Layer 2 of a small transformer language model trained on English Wikipedia (9 layers, counted from 0, width 128).
A neuron's activation on a vector x is GELU(weights . x + bias), where the dot is the dot product.
The model reads these tokens: " suc" "c" "umb" " to" " rev" "olution" " in" " " "1" "9" "8" "9" "," " this" " sent" "iment"

The vector x that enters this layer's MLP at each token. A number n stands for (n - 128) times 0.023.
0 " suc": 183, 136, 147, 152, 158, 120, 78, 186, 124, 96, 191, 188, 146, 196, 71, 155, 246, 104, 104, 135, 75, 129, 93, 80, 129, 120, 196, 148, 180, 99, 69, 171, 57, 74, 81, 140, 177, 97, 109, 84, 107, 186, 119, 108, 173, 65, 64, 119, 127, 105, 179, 196, 113, 151, 121, 118, 138, 115, 130, 179, 200, 170, 101, 154, 206, 90, 174, 133, 88, 110, 109, 149, 206, 129, 114, 189, 99, 180, 154, 111, 151, 147, 154, 67, 149, 220, 154, 97, 56, 131, 107, 46, 106, 119, 103, 160, 164, 198, 132, 107, 119, 142, 108, 137, 86, 26, 112, 147, 101, 25, 104, 78, 118, 115, 127, 136, 113, 76, 131, 162, 94, 56, 192, 175, 98, 119, 167, 57
1 "c": 177, 121, 130, 161, 200, 95, 103, 204, 104, 91, 176, 210, 151, 164, 74, 155, 221, 89, 72, 146, 52, 130, 117, 116, 127, 104, 184, 141, 193, 113, 66, 148, 80, 44, 109, 163, 190, 117, 129, 90, 89, 137, 135, 108, 164, 89, 45, 107, 90, 142, 165, 184, 117, 166, 147, 103, 148, 102, 149, 146, 203, 198, 89, 140, 180, 102, 157, 110, 105, 104, 127, 173, 173, 118, 156, 179, 122, 185, 153, 111, 164, 172, 155, 83, 157, 226, 156, 103, 51, 142, 132, 5, 97, 135, 114, 167, 150, 200, 131, 69, 112, 140, 141, 130, 76, 58, 111, 161, 89, 28, 116, 114, 130, 116, 117, 121, 125, 63, 126, 130, 104, 87, 206, 171, 83, 74, 125, 59
2 "umb": 189, 135, 142, 160, 164, 119, 100, 197, 107, 84, 189, 220, 158, 164, 56, 167, 208, 105, 101, 144, 60, 160, 114, 95, 148, 114, 195, 152, 195, 122, 67, 141, 94, 61, 103, 176, 203, 140, 133, 89, 97, 138, 150, 91, 153, 65, 52, 109, 94, 121, 163, 185, 135, 151, 138, 86, 172, 108, 111, 152, 186, 177, 94, 114, 204, 99, 172, 121, 111, 72, 136, 150, 145, 119, 143, 170, 115, 172, 167, 104, 144, 179, 137, 92, 145, 228, 167, 93, 39, 118, 132, 28, 99, 89, 142, 161, 169, 199, 110, 80, 70, 176, 126, 138, 71, 50, 111, 133, 114, 19, 128, 94, 128, 113, 131, 109, 126, 72, 110, 126, 126, 90, 206, 177, 117, 90, 138, 53
3 " to": 179, 124, 137, 134, 181, 125, 83, 203, 135, 80, 172, 229, 165, 185, 58, 161, 224, 97, 80, 151, 74, 111, 112, 85, 130, 102, 179, 134, 186, 112, 95, 182, 95, 50, 94, 148, 169, 111, 95, 73, 81, 174, 125, 114, 167, 62, 73, 111, 119, 110, 153, 191, 145, 138, 130, 103, 154, 113, 132, 165, 181, 150, 88, 158, 184, 114, 158, 134, 111, 82, 114, 159, 185, 99, 124, 178, 128, 196, 156, 100, 156, 165, 146, 93, 156, 209, 162, 96, 43, 138, 146, 28, 91, 129, 102, 171, 166, 198, 137, 88, 115, 144, 137, 135, 70, 35, 109, 180, 96, 16, 129, 115, 138, 133, 127, 114, 125, 89, 110, 139, 137, 67, 191, 183, 109, 78, 138, 36
4 " rev": 161, 138, 146, 171, 210, 97, 96, 193, 124, 91, 160, 215, 165, 173, 80, 158, 241, 85, 75, 144, 67, 142, 107, 101, 137, 112, 189, 120, 174, 111, 62, 160, 46, 38, 109, 144, 182, 122, 97, 100, 78, 126, 120, 123, 157, 74, 48, 114, 108, 104, 146, 197, 130, 146, 173, 103, 155, 114, 154, 174, 212, 180, 86, 158, 167, 115, 174, 131, 124, 76, 156, 161, 169, 102, 140, 184, 108, 185, 165, 130, 165, 143, 142, 89, 156, 212, 170, 92, 42, 123, 124, 30, 93, 140, 101, 167, 164, 189, 153, 92, 110, 141, 143, 135, 66, 55, 109, 167, 102, 44, 119, 103, 132, 114, 116, 111, 121, 66, 123, 135, 110, 75, 202, 160, 99, 66, 130, 59
5 "olution": 173, 118, 114, 156, 161, 124, 103, 192, 117, 89, 172, 216, 158, 164, 62, 174, 236, 103, 76, 149, 55, 147, 97, 76, 126, 120, 194, 140, 203, 79, 78, 164, 94, 58, 93, 169, 180, 116, 128, 90, 98, 149, 126, 101, 164, 65, 49, 143, 76, 105, 173, 182, 144, 119, 154, 110, 149, 127, 128, 157, 196, 183, 91, 143, 169, 93, 154, 133, 123, 62, 139, 161, 153, 96, 136, 167, 151, 171, 162, 107, 165, 166, 150, 73, 160, 212, 154, 107, 57, 116, 115, 38, 91, 141, 136, 161, 150, 203, 143, 89, 108, 148, 146, 144, 70, 65, 109, 147, 65, 13, 129, 100, 157, 135, 141, 101, 157, 83, 116, 132, 116, 61, 217, 176, 97, 85, 146, 45
6 " in": 191, 148, 142, 161, 177, 116, 104, 193, 127, 79, 192, 203, 145, 170, 43, 161, 231, 97, 79, 158, 66, 111, 123, 95, 141, 104, 187, 141, 196, 113, 76, 185, 97, 48, 95, 140, 172, 103, 85, 77, 84, 152, 124, 104, 178, 70, 68, 116, 118, 126, 157, 189, 126, 150, 135, 110, 153, 111, 133, 152, 184, 167, 96, 165, 173, 94, 155, 140, 102, 100, 130, 177, 173, 100, 132, 173, 119, 185, 154, 118, 166, 163, 154, 78, 162, 207, 170, 96, 51, 136, 133, 36, 97, 137, 122, 165, 178, 208, 132, 82, 99, 130, 125, 146, 72, 37, 118, 168, 91, 16, 119, 125, 133, 135, 130, 102, 118, 82, 97, 141, 127, 71, 186, 186, 94, 83, 127, 29
7 " ": 184, 146, 133, 158, 171, 104, 113, 201, 119, 96, 172, 223, 161, 160, 60, 161, 237, 91, 73, 147, 68, 147, 108, 99, 128, 97, 187, 136, 194, 101, 67, 168, 99, 44, 88, 153, 198, 77, 108, 73, 105, 144, 134, 115, 166, 77, 69, 104, 92, 119, 124, 187, 106, 143, 150, 108, 142, 125, 133, 168, 185, 146, 106, 140, 168, 95, 170, 123, 113, 97, 147, 172, 189, 94, 150, 187, 103, 187, 146, 123, 177, 160, 163, 84, 162, 206, 158, 118, 40, 169, 133, 23, 102, 131, 132, 177, 161, 197, 143, 87, 97, 143, 121, 141, 74, 44, 105, 147, 106, 27, 112, 114, 118, 130, 118, 108, 122, 74, 110, 151, 116, 85, 179, 182, 98, 98, 151, 15
8 "1": 181, 140, 129, 157, 167, 119, 116, 204, 113, 84, 172, 230, 149, 171, 71, 159, 237, 86, 82, 149, 59, 152, 96, 94, 128, 99, 198, 145, 204, 83, 70, 164, 111, 56, 86, 149, 218, 108, 110, 91, 95, 170, 132, 88, 162, 62, 52, 134, 87, 107, 158, 184, 132, 145, 133, 104, 137, 121, 132, 145, 188, 196, 80, 124, 154, 97, 150, 142, 107, 105, 131, 164, 171, 99, 135, 186, 123, 184, 146, 100, 179, 141, 143, 97, 167, 207, 160, 125, 62, 144, 123, 25, 103, 124, 138, 169, 153, 205, 136, 80, 78, 147, 137, 123, 77, 66, 112, 169, 102, 27, 112, 101, 109, 114, 117, 110, 120, 78, 126, 138, 129, 91, 193, 197, 95, 81, 135, 35
9 "9": 181, 145, 142, 168, 164, 116, 100, 208, 110, 95, 165, 213, 163, 169, 68, 171, 232, 90, 84, 161, 60, 142, 97, 95, 128, 100, 201, 141, 205, 90, 69, 172, 108, 49, 103, 166, 210, 101, 102, 104, 89, 149, 128, 109, 156, 52, 51, 110, 79, 131, 166, 185, 141, 131, 126, 97, 141, 137, 137, 139, 195, 186, 85, 108, 171, 101, 146, 127, 117, 103, 144, 178, 163, 98, 131, 185, 109, 180, 152, 100, 171, 176, 153, 94, 150, 201, 165, 107, 57, 130, 135, 30, 103, 117, 117, 174, 161, 212, 133, 70, 83, 146, 132, 127, 82, 61, 104, 169, 98, 29, 102, 89, 122, 126, 111, 112, 111, 76, 125, 144, 129, 101, 200, 185, 93, 89, 137, 44
10 "8": 198, 146, 127, 161, 155, 109, 106, 207, 99, 100, 176, 216, 155, 168, 66, 171, 232, 99, 92, 142, 64, 136, 98, 91, 128, 101, 200, 144, 203, 99, 81, 174, 101, 50, 102, 158, 217, 102, 98, 96, 92, 145, 131, 101, 147, 67, 52, 118, 79, 123, 165, 189, 132, 126, 123, 97, 148, 140, 132, 144, 191, 187, 90, 111, 162, 101, 150, 133, 110, 105, 156, 158, 169, 99, 137, 183, 126, 186, 148, 104, 177, 162, 138, 87, 160, 203, 162, 115, 56, 136, 139, 18, 107, 128, 123, 162, 162, 220, 132, 75, 84, 148, 129, 131, 79, 64, 107, 173, 100, 26, 110, 82, 128, 124, 96, 111, 116, 77, 122, 141, 126, 102, 203, 178, 82, 87, 150, 47
11 "9": 181, 144, 141, 168, 165, 115, 100, 209, 111, 96, 165, 214, 164, 169, 67, 170, 233, 89, 83, 162, 60, 143, 98, 94, 128, 99, 201, 141, 204, 92, 70, 172, 108, 50, 105, 167, 209, 101, 102, 104, 90, 149, 129, 109, 156, 54, 51, 109, 80, 131, 165, 185, 140, 131, 127, 97, 141, 137, 137, 140, 195, 186, 85, 107, 172, 100, 145, 127, 118, 104, 144, 180, 164, 97, 130, 186, 109, 182, 151, 100, 169, 176, 153, 93, 149, 200, 164, 106, 57, 130, 134, 28, 103, 116, 116, 174, 160, 210, 133, 68, 85, 145, 133, 128, 80, 60, 104, 169, 99, 30, 103, 88, 123, 127, 112, 112, 110, 75, 125, 143, 129, 100, 197, 185, 94, 89, 136, 45
12 ",": 189, 128, 129, 163, 152, 104, 78, 210, 121, 100, 195, 223, 164, 172, 43, 162, 233, 74, 77, 169, 57, 125, 107, 96, 143, 102, 189, 145, 197, 102, 82, 161, 96, 57, 86, 146, 176, 107, 93, 66, 110, 173, 136, 100, 172, 91, 65, 108, 99, 122, 167, 198, 128, 146, 144, 110, 152, 137, 131, 146, 181, 151, 102, 136, 173, 102, 154, 139, 113, 96, 133, 180, 196, 91, 148, 181, 108, 180, 150, 105, 166, 152, 151, 82, 155, 209, 159, 111, 56, 121, 129, 24, 95, 129, 126, 174, 166, 191, 137, 92, 83, 135, 114, 139, 64, 54, 118, 167, 103, 27, 115, 109, 127, 128, 121, 100, 109, 74, 113, 133, 116, 83, 203, 174, 114, 93, 145, 48
13 " this": 187, 119, 144, 178, 172, 124, 124, 212, 137, 78, 192, 220, 162, 175, 67, 162, 238, 104, 96, 148, 63, 144, 105, 83, 149, 108, 197, 148, 188, 91, 77, 158, 81, 61, 112, 148, 178, 107, 101, 78, 100, 149, 134, 128, 152, 69, 59, 135, 95, 95, 153, 184, 124, 128, 136, 104, 148, 127, 136, 151, 183, 151, 109, 141, 174, 92, 140, 118, 130, 91, 128, 181, 183, 97, 134, 158, 136, 169, 177, 84, 148, 153, 154, 62, 143, 208, 154, 103, 61, 108, 158, 19, 89, 134, 124, 145, 148, 206, 120, 55, 112, 149, 147, 154, 86, 50, 119, 143, 88, 20, 124, 76, 138, 136, 136, 107, 136, 52, 117, 148, 141, 69, 203, 178, 106, 90, 147, 42
14 " sent": 166, 127, 144, 162, 169, 123, 91, 201, 136, 83, 175, 213, 148, 159, 40, 167, 221, 100, 63, 131, 63, 124, 126, 68, 148, 100, 200, 145, 162, 98, 109, 169, 82, 37, 113, 134, 165, 94, 107, 103, 88, 145, 132, 89, 170, 82, 57, 160, 100, 110, 161, 186, 127, 149, 130, 105, 155, 152, 146, 173, 196, 173, 77, 140, 178, 110, 154, 137, 125, 99, 156, 169, 160, 115, 133, 184, 107, 210, 152, 93, 153, 158, 136, 67, 152, 209, 170, 88, 38, 134, 119, 31, 120, 127, 110, 174, 185, 179, 139, 85, 109, 153, 114, 172, 57, 44, 97, 161, 117, 49, 121, 84, 124, 127, 159, 109, 115, 73, 141, 149, 133, 76, 202, 163, 93, 84, 130, 34
15 "iment": 171, 129, 121, 168, 166, 111, 91, 201, 104, 80, 185, 215, 157, 169, 54, 185, 232, 116, 88, 157, 68, 138, 112, 73, 142, 129, 198, 139, 199, 93, 88, 143, 88, 55, 108, 147, 194, 111, 125, 93, 103, 142, 151, 115, 142, 68, 58, 133, 98, 117, 178, 180, 131, 134, 143, 105, 159, 124, 119, 139, 194, 187, 83, 125, 177, 90, 160, 123, 123, 68, 126, 172, 152, 106, 141, 176, 148, 174, 166, 106, 156, 174, 134, 81, 146, 214, 182, 111, 44, 110, 128, 35, 104, 125, 136, 176, 163, 199, 147, 81, 92, 148, 116, 132, 57, 66, 104, 162, 80, 21, 128, 88, 152, 133, 154, 103, 146, 91, 119, 128, 113, 72, 194, 156, 86, 89, 122, 29

Each question shows the input weights of one neuron of the MLP. A number n stands for (n - 128) times 0.01.

n301 (bias -0.014): 130, 165, 94, 104, 120, 93, 110, 102, 129, 110, 106, 122, 93, 100, 149, 152, 75, 151, 64, 134, 124, 108, 169, 106, 150, 113, 162, 143, 177, 168, 124, 88, 134, 120, 124, 141, 155, 89, 150, 106, 126, 150, 128, 125, 142, 134, 142, 108, 110, 83, 150, 145, 136, 164, 98, 150, 155, 154, 169, 149, 145, 124, 102, 92, 134, 182, 67, 171, 79, 122, 98, 125, 108, 116, 155, 121, 147, 96, 179, 131, 168, 137, 117, 126, 114, 62, 117, 154, 114, 92, 129, 121, 94, 136, 142, 124, 129, 123, 145, 70, 90, 137, 157, 116, 134, 139, 82, 157, 126, 97, 124, 174, 163, 119, 144, 163, 150, 133, 126, 171, 178, 111, 184, 107, 126, 155, 156, 157
On which token does it fire most, and how strongly? 5 "olution", at about 1.7

n487 (bias 0.005): 122, 124, 103, 148, 104, 117, 129, 112, 140, 126, 124, 161, 138, 120, 118, 73, 138, 88, 157, 121, 98, 150, 139, 186, 92, 142, 147, 149, 133, 125, 103, 87, 134, 117, 133, 153, 119, 144, 110, 133, 155, 82, 118, 149, 155, 127, 141, 104, 148, 85, 105, 110, 143, 118, 137, 133, 156, 127, 146, 141, 102, 153, 154, 116, 122, 136, 106, 101, 120, 146, 149, 105, 127, 106, 133, 152, 142, 130, 162, 138, 135, 117, 100, 100, 123, 161, 75, 85, 128, 141, 140, 113, 128, 147, 133, 82, 143, 111, 98, 114, 189, 184, 151, 151, 179, 153, 155, 136, 114, 110, 127, 167, 138, 127, 123, 152, 141, 137, 144, 97, 64, 112, 121, 137, 103, 122, 162, 128
Which token does this neuron like most? 1 "c"

n202 (bias -0.010): 149, 164, 110, 148, 133, 117, 162, 103, 154, 155, 171, 112, 131, 157, 128, 143, 135, 144, 153, 119, 95, 118, 125, 115, 102, 101, 111, 113, 101, 130, 165, 94, 77, 99, 135, 158, 143, 97, 93, 107, 109, 131, 119, 121, 111, 159, 73, 141, 160, 140, 142, 140, 124, 130, 106, 161, 160, 136, 144, 112, 110, 99, 78, 161, 105, 127, 124, 130, 143, 116, 146, 151, 120, 101, 199, 110, 142, 124, 116, 92, 150, 100, 92, 139, 127, 114, 112, 114, 103, 127, 151, 138, 180, 133, 133, 140, 128, 152, 141, 135, 173, 162, 127, 139, 135, 143, 139, 143, 121, 140, 84, 119, 146, 133, 175, 125, 145, 136, 122, 129, 109, 137, 96, 107, 78, 134, 105, 149
On which three tokens does it fire most, strongest first? 14 " sent", 15 "iment", 4 " rev"

n139 (bias -0.016): 120, 170, 133, 134, 127, 144, 129, 105, 154, 144, 125, 120, 146, 83, 148, 138, 131, 119, 100, 167, 159, 109, 97, 108, 113, 129, 85, 158, 126, 131, 133, 116, 127, 72, 113, 140, 168, 157, 106, 117, 93, 125, 102, 134, 135, 132, 96, 151, 137, 156, 73, 95, 102, 104, 81, 113, 99, 122, 110, 169, 152, 105, 132, 141, 137, 166, 124, 139, 147, 116, 105, 134, 119, 134, 163, 82, 159, 112, 142, 94, 152, 155, 134, 134, 172, 117, 92, 115, 174, 147, 116, 120, 88, 123, 148, 166, 113, 138, 141, 126, 93, 162, 120, 138, 134, 146, 163, 158, 139, 112, 110, 144, 109, 84, 162, 120, 136, 129, 145, 152, 126, 121, 132, 137, 127, 103, 167, 153
Which token does this neuron like most? 8 "1"

n460 (bias -0.005): 125, 124, 141, 110, 134, 156, 94, 104, 141, 112, 127, 131, 112, 132, 122, 129, 126, 142, 124, 133, 149, 163, 113, 117, 85, 129, 103, 86, 137, 132, 122, 133, 107, 87, 115, 92, 101, 134, 138, 116, 147, 127, 79, 136, 105, 156, 134, 108, 112, 114, 127, 138, 102, 165, 129, 99, 138, 134, 121, 136, 129, 165, 136, 109, 94, 127, 158, 157, 161, 147, 141, 180, 132, 155, 120, 110, 160, 116, 138, 164, 139, 185, 146, 111, 104, 88, 89, 140, 117, 139, 115, 150, 162, 137, 147, 146, 156, 154, 179, 110, 125, 102, 137, 142, 127, 135, 51, 159, 106, 146, 146, 154, 95, 145, 133, 104, 127, 61, 120, 137, 162, 120, 116, 120, 126, 76, 122, 194
Which token does this neuron like most? 4 " rev"

n136 (bias -0.012): 127, 136, 95, 117, 151, 73, 121, 144, 144, 149, 117, 106, 138, 126, 121, 140, 84, 111, 136, 143, 116, 130, 127, 150, 116, 116, 145, 152, 124, 135, 99, 153, 93, 93, 149, 149, 142, 142, 144, 105, 98, 96, 135, 157, 102, 109, 189, 136, 137, 71, 69, 88, 95, 116, 129, 129, 143, 185, 131, 111, 119, 158, 134, 143, 143, 130, 149, 131, 95, 180, 129, 111, 117, 166, 165, 125, 89, 145, 151, 119, 110, 113, 97, 152, 121, 145, 135, 116, 112, 48, 117, 131, 151, 129, 143, 148, 111, 131, 179, 157, 140, 77, 191, 114, 121, 92, 141, 145, 129, 56, 157, 167, 130, 121, 131, 162, 143, 141, 125, 132, 117, 151, 140, 100, 125, 137, 126, 157
Which token does this neuron like most? 4 " rev"

n130 (bias 0.012): 130, 134, 118, 119, 145, 156, 130, 109, 127, 145, 175, 136, 114, 119, 123, 105, 115, 164, 133, 106, 140, 160, 123, 132, 125, 117, 152, 136, 130, 144, 110, 134, 119, 128, 158, 129, 136, 133, 165, 131, 96, 132, 162, 114, 81, 152, 131, 115, 121, 126, 158, 151, 148, 145, 124, 122, 166, 130, 104, 113, 119, 119, 124, 99, 133, 102, 118, 92, 162, 115, 122, 111, 118, 130, 141, 138, 154, 121, 121, 145, 138, 159, 135, 137, 85, 130, 109, 128, 144, 93, 107, 125, 139, 111, 140, 161, 115, 125, 83, 137, 142, 101, 113, 102, 130, 103, 119, 143, 130, 135, 130, 135, 153, 123, 131, 120, 137, 126, 120, 123, 138, 145, 130, 124, 113, 144, 104, 114
Which token does this neuron like most? 2 "umb"

n238 (bias -0.038): 134, 114, 108, 71, 115, 157, 104, 126, 148, 110, 75, 114, 134, 131, 120, 145, 59, 141, 120, 126, 153, 167, 90, 115, 96, 115, 146, 108, 101, 176, 177, 158, 128, 123, 129, 112, 142, 125, 128, 100, 129, 170, 164, 137, 124, 107, 148, 114, 83, 125, 104, 101, 135, 133, 134, 121, 183, 114, 161, 130, 171, 138, 122, 120, 159, 126, 154, 174, 77, 165, 75, 92, 166, 135, 104, 135, 154, 123, 124, 118, 125, 145, 95, 107, 94, 130, 116, 154, 86, 173, 160, 127, 109, 109, 36, 157, 128, 119, 149, 92, 142, 124, 192, 125, 125, 111, 152, 149, 58, 169, 146, 190, 156, 130, 146, 122, 128, 183, 88, 151, 144, 93, 94, 110, 194, 76, 134, 116
On which token does it fire most, and how strongly? 3 " to", at about 2.2

n197 (bias -0.003): 147, 167, 113, 126, 126, 172, 117, 106, 162, 139, 123, 66, 107, 77, 124, 155, 131, 118, 103, 175, 106, 145, 151, 104, 145, 119, 147, 154, 128, 131, 141, 101, 80, 97, 135, 125, 130, 130, 162, 118, 134, 119, 97, 146, 141, 163, 137, 98, 170, 111, 132, 144, 135, 129, 115, 126, 122, 151, 127, 177, 118, 110, 55, 123, 148, 114, 194, 121, 82, 149, 89, 141, 117, 87, 93, 105, 187, 130, 148, 149, 141, 102, 127, 128, 173, 96, 137, 146, 154, 77, 144, 160, 127, 112, 186, 164, 108, 152, 134, 71, 121, 79, 157, 164, 112, 142, 103, 113, 176, 71, 135, 119, 187, 102, 138, 145, 122, 120, 130, 133, 118, 165, 90, 89, 127, 75, 138, 136
Which token does this neuron like most? 15 "iment"

n324 (bias -0.003): 129, 148, 58, 143, 104, 148, 117, 94, 157, 127, 186, 126, 141, 92, 142, 126, 103, 118, 93, 118, 132, 98, 140, 147, 138, 105, 132, 161, 129, 150, 127, 110, 112, 94, 126, 109, 164, 117, 98, 107, 134, 145, 132, 122, 127, 136, 131, 140, 122, 117, 115, 162, 112, 129, 155, 146, 145, 127, 94, 109, 140, 139, 136, 117, 117, 152, 92, 126, 106, 161, 135, 140, 116, 141, 129, 151, 99, 178, 133, 128, 107, 116, 143, 127, 112, 137, 153, 135, 126, 119, 106, 150, 111, 134, 140, 120, 104, 105, 106, 119, 140, 125, 86, 106, 108, 130, 99, 114, 158, 115, 134, 144, 183, 189, 128, 114, 155, 143, 150, 111, 176, 133, 108, 146, 148, 130, 131, 124
On which two tokens does it fire most, strongest first? 12 ",", 14 " sent"

n217 (bias -0.011): 121, 158, 129, 158, 163, 122, 103, 105, 118, 133, 139, 114, 135, 126, 149, 124, 136, 146, 94, 129, 104, 102, 119, 126, 111, 152, 108, 144, 113, 128, 96, 142, 95, 151, 124, 119, 108, 138, 135, 143, 116, 123, 141, 100, 112, 161, 142, 118, 146, 127, 109, 133, 157, 127, 121, 160, 101, 153, 135, 166, 122, 162, 104, 106, 140, 125, 113, 173, 146, 117, 113, 61, 127, 153, 146, 116, 145, 163, 152, 147, 117, 120, 118, 121, 129, 161, 119, 130, 160, 125, 132, 116, 124, 150, 131, 132, 126, 116, 139, 120, 146, 118, 123, 152, 118, 112, 117, 158, 151, 86, 110, 162, 135, 93, 144, 133, 117, 167, 112, 119, 133, 156, 106, 80, 137, 102, 177, 110
Which token does this neuron like most? 4 " rev"

n269 (bias -0.000): 136, 148, 168, 129, 148, 145, 77, 124, 168, 96, 154, 135, 162, 184, 109, 123, 80, 122, 139, 143, 113, 168, 163, 149, 176, 112, 147, 151, 140, 184, 142, 38, 128, 166, 131, 121, 184, 112, 113, 130, 136, 159, 99, 118, 122, 132, 145, 111, 88, 83, 109, 136, 133, 156, 113, 133, 125, 125, 121, 108, 139, 123, 138, 145, 150, 119, 94, 122, 157, 130, 129, 88, 99, 99, 92, 60, 120, 135, 126, 151, 115, 191, 105, 147, 126, 134, 155, 132, 115, 62, 98, 103, 146, 165, 166, 108, 60, 139, 103, 148, 130, 128, 131, 138, 100, 135, 76, 127, 106, 142, 123, 92, 127, 91, 127, 154, 123, 191, 131, 124, 132, 129, 147, 101, 120, 136, 124, 120
On which token does it fire most, and how strongly? 2 "umb", at about 1.4

n209 (bias -0.004): 172, 127, 90, 104, 122, 105, 134, 141, 112, 129, 130, 130, 119, 139, 89, 135, 85, 113, 140, 132, 114, 146, 119, 154, 157, 119, 99, 148, 151, 140, 124, 130, 154, 149, 124, 142, 125, 112, 142, 120, 131, 118, 158, 125, 153, 136, 119, 159, 124, 102, 87, 112, 145, 116, 142, 146, 163, 144, 153, 112, 120, 127, 143, 120, 117, 111, 125, 99, 116, 141, 150, 138, 85, 122, 105, 148, 119, 107, 140, 127, 122, 117, 116, 111, 143, 144, 128, 107, 133, 141, 118, 136, 138, 123, 113, 135, 101, 113, 136, 107, 95, 112, 126, 123, 141, 101, 109, 125, 140, 92, 147, 129, 140, 140, 134, 133, 144, 142, 117, 167, 113, 127, 119, 149, 153, 137, 120, 173
Which token does this neuron like most? 2 "umb"

n158 (bias -0.009): 84, 138, 135, 158, 126, 129, 126, 122, 118, 162, 167, 157, 97, 147, 105, 95, 123, 124, 125, 156, 150, 101, 85, 131, 146, 148, 117, 112, 150, 142, 93, 120, 119, 163, 129, 144, 100, 139, 126, 123, 74, 121, 127, 87, 96, 153, 93, 128, 137, 135, 103, 114, 131, 162, 129, 120, 130, 153, 140, 162, 136, 129, 143, 122, 152, 140, 108, 138, 128, 136, 129, 142, 97, 112, 145, 103, 128, 141, 149, 126, 131, 138, 95, 108, 120, 101, 150, 171, 107, 123, 145, 119, 117, 127, 143, 151, 148, 124, 122, 116, 125, 156, 137, 154, 112, 122, 120, 101, 127, 144, 127, 150, 126, 130, 151, 124, 121, 141, 114, 141, 146, 150, 119, 129, 121, 107, 124, 138
Which token does this neuron like most? 2 "umb"

n156 (bias -0.024): 156, 151, 114, 139, 139, 152, 170, 119, 95, 106, 129, 127, 133, 115, 107, 125, 144, 151, 83, 118, 135, 122, 118, 129, 68, 125, 117, 181, 101, 95, 110, 118, 137, 125, 168, 115, 117, 152, 115, 111, 129, 123, 135, 154, 156, 148, 150, 127, 154, 177, 117, 180, 110, 155, 105, 127, 168, 126, 146, 143, 107, 105, 145, 119, 88, 119, 83, 128, 107, 110, 127, 119, 137, 110, 102, 135, 153, 140, 128, 103, 148, 158, 138, 154, 161, 111, 127, 127, 105, 102, 141, 115, 125, 139, 134, 152, 124, 97, 103, 124, 114, 147, 160, 132, 155, 132, 114, 113, 165, 135, 114, 142, 137, 131, 124, 76, 101, 125, 160, 131, 118, 89, 101, 119, 80, 142, 176, 126
Which token does this neuron like most? 7 " "

n109 (bias -0.021): 78, 152, 156, 144, 114, 126, 162, 118, 113, 164, 130, 121, 114, 103, 115, 95, 107, 159, 127, 120, 138, 104, 109, 97, 109, 114, 137, 91, 105, 109, 117, 145, 124, 102, 126, 90, 146, 111, 142, 130, 142, 140, 127, 137, 158, 148, 154, 159, 103, 81, 152, 145, 133, 162, 93, 108, 144, 131, 159, 137, 168, 127, 86, 147, 152, 133, 103, 144, 166, 140, 162, 94, 79, 118, 146, 120, 158, 133, 125, 129, 120, 168, 114, 137, 121, 82, 199, 72, 129, 112, 120, 139, 164, 129, 96, 107, 168, 152, 117, 189, 135, 77, 139, 162, 155, 155, 119, 98, 153, 126, 118, 71, 108, 122, 157, 137, 120, 113, 112, 130, 179, 126, 161, 167, 156, 128, 121, 83
Which token does this neuron like most? 14 " sent"

n281 (bias -0.002): 86, 140, 130, 176, 130, 138, 94, 153, 135, 110, 167, 107, 123, 155, 172, 143, 108, 119, 105, 149, 130, 191, 125, 111, 139, 126, 122, 119, 134, 132, 110, 54, 104, 150, 146, 149, 156, 158, 113, 142, 151, 138, 141, 130, 122, 126, 112, 109, 184, 134, 85, 143, 121, 130, 154, 149, 121, 104, 172, 115, 55, 138, 72, 90, 130, 132, 86, 135, 96, 123, 103, 160, 118, 92, 121, 123, 130, 89, 149, 137, 100, 123, 127, 119, 164, 106, 146, 85, 130, 82, 191, 118, 123, 146, 130, 142, 124, 123, 161, 111, 186, 169, 144, 118, 130, 160, 173, 119, 123, 94, 169, 84, 176, 121, 116, 112, 128, 127, 157, 150, 131, 123, 113, 117, 99, 111, 130, 102
On which three tokens does it fire most, strongest first? 13 " this", 15 "iment", 4 " rev"

n397 (bias 0.003): 78, 176, 120, 147, 126, 83, 121, 150, 122, 124, 156, 49, 84, 115, 150, 123, 126, 147, 128, 134, 124, 143, 109, 119, 114, 126, 120, 146, 148, 115, 165, 85, 103, 154, 103, 144, 122, 86, 137, 96, 110, 173, 161, 164, 145, 125, 101, 146, 120, 120, 127, 141, 174, 150, 120, 173, 77, 102, 79, 176, 133, 126, 85, 128, 152, 133, 140, 92, 71, 88, 112, 190, 93, 152, 138, 154, 109, 109, 139, 98, 132, 86, 152, 125, 160, 92, 169, 84, 156, 159, 144, 145, 150, 131, 145, 116, 128, 127, 137, 137, 164, 117, 147, 182, 139, 131, 175, 131, 149, 93, 133, 129, 142, 138, 111, 132, 120, 108, 77, 163, 127, 135, 103, 138, 134, 72, 120, 141
Which token does this neuron like most? 0 " suc"

n146 (bias -0.015): 118, 154, 124, 122, 107, 160, 133, 128, 157, 97, 97, 131, 127, 144, 109, 135, 161, 97, 140, 122, 137, 121, 127, 137, 133, 142, 128, 113, 107, 115, 145, 137, 150, 129, 151, 140, 108, 96, 148, 115, 126, 104, 128, 129, 140, 106, 147, 136, 156, 120, 156, 118, 133, 105, 118, 139, 134, 170, 111, 109, 131, 145, 184, 115, 164, 105, 98, 110, 114, 100, 164, 166, 106, 122, 128, 111, 115, 144, 156, 114, 107, 115, 105, 117, 144, 128, 67, 94, 130, 137, 90, 167, 84, 112, 169, 119, 135, 112, 118, 152, 120, 84, 117, 154, 131, 131, 143, 156, 119, 108, 91, 144, 115, 133, 157, 137, 159, 158, 117, 147, 150, 163, 143, 157, 65, 107, 141, 118
On which token does it fire most, and how strongly? 5 "olution", at about 0.41

n389 (bias -0.014): 161, 125, 114, 107, 111, 116, 115, 122, 154, 142, 132, 112, 105, 110, 122, 170, 132, 175, 92, 162, 123, 119, 88, 118, 109, 146, 122, 138, 144, 80, 117, 166, 119, 139, 163, 122, 152, 95, 166, 98, 167, 93, 147, 155, 112, 126, 125, 125, 161, 90, 117, 72, 164, 133, 144, 83, 158, 106, 155, 124, 162, 129, 128, 161, 134, 147, 112, 99, 111, 141, 113, 135, 128, 83, 130, 152, 155, 86, 134, 97, 163, 75, 144, 156, 126, 126, 119, 77, 160, 144, 128, 164, 116, 135, 118, 135, 122, 136, 138, 161, 121, 124, 125, 95, 122, 213, 113, 162, 104, 97, 160, 118, 103, 98, 146, 153, 119, 161, 101, 112, 92, 132, 144, 117, 122, 140, 154, 101
Which token does this neuron like most? 5 "olution"